Layer 8 of a small transformer language model trained on English Wikipedia (12 layers, counted from 0, width 128).
A neuron's activation on a vector x is GELU(weights . x + bias), where the dot is the dot product.

Input weights of the MLP neurons that the questions are about. A number n stands for (n - 500) times 0.00086.
n44 (bias -0.003): 721,448,654,500,479,613,354,374,658,610,486,302,359,500,535,747,507,590,608,390,481,583,547,318,516,576,441,552,391,512,513,607,519,437,625,312,521,496,497,543,839,467,615,500,550,477,415,632,618,360,507,504,591,540,602,504,531,240,588,729,345,458,377,149,562,422,493,531,83,401,472,371,401,772,511,429,518,428,576,443,391,557,435,482,306,421,341,545,544,607,443,468,285,511,781,316,398,658,683,368,714,612,496,559,682,488,417,297,375,445,511,565,365,428,255,557,580,446,580,496,731,674,613,468,461,428,382,590
n140 (bias -0.062): 684,504,627,653,551,632,623,421,626,451,525,371,377,630,444,656,329,613,294,243,473,541,642,361,638,484,548,459,476,565,368,614,680,463,388,365,493,565,625,659,705,550,478,307,428,343,687,442,649,441,478,415,758,654,452,428,492,270,459,620,323,349,525,119,726,313,545,626,362,449,528,451,377,635,303,516,482,517,347,583,604,425,504,675,471,605,441,602,459,549,482,372,370,392,656,472,531,587,604,310,522,438,567,519,646,464,687,179,379,533,465,471,417,496,208,570,566,429,445,369,762,512,833,504,707,503,367,566
n191 (bias -0.034): 383,405,471,697,505,495,563,505,185,500,517,593,556,500,456,782,204,544,465,532,636,717,663,436,713,577,267,319,879,629,420,567,558,655,384,336,395,420,431,624,387,486,473,357,413,395,581,641,371,510,302,542,570,368,596,172,796,476,500,368,641,335,398,438,600,319,269,693,454,375,381,554,619,286,759,595,585,303,436,519,830,873,646,545,645,240,654,707,515,630,545,565,243,536,412,592,729,548,524,398,599,414,303,666,539,554,807,585,170,405,142,500,550,629,381,707,354,368,548,272,552,823,446,198,468,621,261,835
n201 (bias -0.050): 371,402,481,352,490,565,627,115,541,703,462,437,413,519,391,628,635,404,780,531,482,292,398,643,548,378,500,431,442,708,296,458,652,724,282,198,594,326,441,675,390,527,376,415,661,420,727,539,458,729,531,279,930,505,823,405,699,746,643,546,525,690,491,387,611,382,246,679,555,707,621,659,308,326,509,232,469,569,447,476,528,201,609,438,788,579,957,556,515,681,330,505,351,571,364,481,575,358,712,296,452,530,646,297,636,342,297,548,530,597,374,254,561,519,245,562,377,398,598,462,463,333,496,411,509,691,164,449
n270 (bias -0.014): 223,408,772,508,379,443,662,558,189,769,500,382,481,627,500,593,600,335,645,390,440,561,646,577,528,492,360,532,406,373,465,676,535,680,536,512,549,410,618,484,433,493,616,537,647,182,561,520,550,664,389,285,464,370,479,242,644,500,524,356,299,411,560,471,724,333,386,611,492,546,559,543,252,560,381,674,608,273,660,539,477,469,493,438,532,508,348,438,460,685,404,705,449,794,366,589,508,492,398,396,475,383,496,566,639,434,362,335,346,576,435,333,509,378,337,385,516,515,711,361,462,553,482,363,633,760,370,534
n310 (bias 0.002): 574,560,519,564,500,458,488,451,597,626,420,479,336,374,432,441,723,444,599,357,458,468,447,532,513,341,348,289,575,544,469,741,664,510,442,730,514,363,442,415,647,539,362,518,558,491,341,724,467,543,571,575,519,323,659,529,546,615,481,572,318,435,551,406,419,612,572,503,526,320,648,569,395,571,448,584,594,352,483,586,443,403,481,477,624,548,493,694,420,518,330,398,459,529,453,607,455,537,356,453,497,619,445,579,489,258,390,503,458,528,512,677,552,555,437,460,599,248,390,580,439,406,625,532,540,488,482,662
n459 (bias -0.057): 533,260,408,747,708,463,597,211,160,572,181,773,197,914,310,635,392,576,511,587,265,777,467,418,748,468,742,400,336,720,496,489,294,439,387,398,831,516,688,976,533,609,303,254,845,505,440,433,575,463,520,736,567,410,559,356,543,458,343,563,813,705,451,515,597,252,374,296,233,505,390,588,788,366,420,526,625,590,242,409,332,686,419,460,467,374,494,655,244,242,212,494,456,707,676,269,564,398,521,268,560,669,559,582,240,424,599,730,511,317,112,519,694,447,479,625,120,475,585,726,473,220,684,651,485,587,308,521
n494 (bias -0.065): 388,404,755,905,475,482,426,326,261,680,322,655,527,832,553,644,412,369,519,474,500,738,670,482,401,445,556,606,481,817,423,628,728,395,273,385,592,451,442,581,509,424,366,522,648,463,419,428,683,587,569,446,677,452,510,266,491,359,543,681,414,514,686,317,521,491,312,221,203,376,244,340,688,645,261,826,633,471,387,339,441,253,451,530,710,378,775,579,223,580,376,586,340,734,953,422,404,417,279,252,543,423,601,500,483,439,661,586,359,519,587,405,670,331,296,453,308,426,491,583,596,668,457,601,366,665,459,486
n504 (bias -0.020): 664,500,403,513,527,644,494,450,530,385,433,374,385,513,551,421,422,589,451,360,370,538,484,298,439,416,490,429,382,478,555,454,393,484,480,422,545,415,584,484,551,754,520,551,428,416,532,471,429,481,523,509,678,595,586,533,541,196,412,482,484,418,500,192,466,497,459,593,431,609,468,420,433,713,599,408,506,569,335,550,567,497,467,521,516,476,510,527,516,461,500,542,605,353,548,400,438,650,695,407,398,529,547,494,777,557,516,247,549,407,506,601,435,509,236,552,649,541,478,500,777,595,520,474,649,523,460,591

Each question shows a token from some text and the vector x that enters the MLP there. A number n stands for (n - 500) times 0.016.

"\n": 509,463,622,518,461,584,482,547,495,548,469,521,495,491,513,482,529,512,506,420,468,596,571,419,486,603,482,486,433,560,459,515,493,489,499,477,371,489,540,553,530,661,499,455,494,527,506,518,500,568,504,579,509,452,431,532,489,404,552,364,395,516,474,463,506,502,333,465,538,492,479,493,473,595,498,512,544,486,501,440,543,475,541,542,490,595,494,477,529,544,514,527,492,555,594,457,499,570,615,462,577,508,516,511,623,414,559,464,564,476,467,511,290,433,396,502,455,484,586,549,562,506,563,521,550,49,492,445
The three highest activations, in order: n44, n140, n504

",": 518,452,582,501,509,547,465,446,542,464,520,422,519,572,632,513,482,522,500,457,449,526,551,455,518,516,534,491,471,490,491,527,516,516,497,438,457,543,557,530,589,649,552,532,497,429,481,485,538,527,504,514,579,539,485,536,436,405,500,547,512,478,455,439,476,454,500,605,390,446,464,457,525,613,494,514,501,517,535,510,541,519,455,458,510,506,498,492,591,477,448,478,428,608,537,505,511,631,523,492,594,484,485,473,658,415,502,419,466,505,480,463,116,521,500,503,565,499,482,423,592,545,565,533,501,192,453,498
The most active neuron and its activation: n44, at about 7.2

" them": 460,407,555,489,509,525,514,421,460,555,535,533,422,456,646,480,583,484,587,579,461,481,526,410,519,523,485,600,418,566,526,477,474,611,419,531,399,486,626,544,438,572,479,464,494,449,635,534,391,488,549,416,505,524,594,415,420,494,529,498,514,493,421,411,521,499,408,577,397,514,514,510,481,643,500,488,460,512,440,432,510,472,557,430,549,612,503,428,549,468,488,472,464,568,498,471,530,561,590,385,424,510,620,468,677,537,505,371,458,545,504,488,226,426,387,596,503,641,618,433,589,559,556,445,571,435,500,414
Which neuron lights up most? n201

"-": 516,433,516,448,518,478,466,456,530,508,520,510,430,328,614,453,543,574,554,470,424,557,509,456,473,430,421,461,568,531,609,571,575,460,479,579,460,558,633,463,477,616,567,505,488,450,403,493,501,460,562,499,541,421,648,454,405,499,483,517,409,480,486,397,462,639,525,568,537,452,461,403,447,652,583,590,502,523,503,592,513,455,446,504,499,530,471,522,548,460,486,509,477,597,398,544,508,522,511,455,541,532,570,385,705,379,517,364,479,527,478,523,426,495,486,476,518,473,446,554,572,489,596,491,506,140,488,550
Which neuron lights up most? n310

" may": 435,503,545,511,709,659,391,547,496,478,540,423,423,531,636,557,441,580,523,490,449,559,486,509,517,599,456,538,478,459,542,447,397,471,455,421,461,477,645,468,463,552,464,417,427,462,553,500,509,540,468,480,503,437,604,421,426,429,480,472,477,523,467,401,645,492,483,480,503,485,486,475,494,734,456,382,513,460,499,540,538,549,513,578,518,563,455,372,533,506,442,519,481,653,529,438,510,649,557,519,562,466,545,449,629,381,459,424,492,603,481,466,277,503,442,578,499,524,581,514,598,438,495,466,567,327,491,431
Which neuron lights up most? n44

"s": 552,515,483,528,639,409,477,505,467,534,493,500,423,515,667,430,557,472,550,372,454,518,500,477,448,504,464,493,501,481,522,576,526,467,449,487,525,488,584,448,530,784,510,492,494,453,546,485,341,438,523,452,492,521,421,436,443,440,577,402,479,406,507,354,576,413,477,576,497,451,516,339,559,721,528,522,505,419,523,538,551,475,515,462,519,414,534,584,534,508,504,641,541,608,464,508,448,517,541,443,544,563,525,465,579,362,480,417,472,455,753,528,333,513,438,521,495,535,526,527,591,479,493,460,530,393,654,414
Which neuron lights up most? n504

"n": 429,441,558,574,390,460,517,428,510,513,571,466,456,556,599,451,513,501,576,493,381,619,520,537,498,575,498,618,408,442,511,599,500,534,555,471,451,491,604,437,426,625,439,453,460,361,502,423,408,484,471,499,461,477,604,375,465,420,490,471,426,512,399,471,494,509,431,682,668,533,514,426,396,700,539,441,515,486,377,436,445,455,514,526,611,544,451,465,493,487,562,523,421,630,471,485,563,586,525,460,515,610,631,380,562,422,469,288,468,525,612,516,414,416,569,558,488,582,541,438,581,605,566,388,601,482,505,473
The three highest activations, in order: n270, n504, n140

" from": 476,441,521,535,501,552,491,426,544,532,522,445,465,580,707,534,514,496,531,483,528,466,509,440,506,577,467,487,518,507,408,509,493,472,509,453,438,452,534,492,584,608,410,628,464,384,530,474,475,529,622,496,559,494,496,543,495,458,498,459,470,527,489,442,503,488,462,489,562,456,502,478,483,651,563,446,585,450,481,509,503,463,471,503,575,514,452,450,481,506,503,477,394,583,535,416,512,619,660,435,670,425,454,472,642,472,508,425,537,549,472,434,162,506,589,561,569,484,531,424,548,453,542,475,560,275,477,479
The three highest activations, in order: n44, n140, n504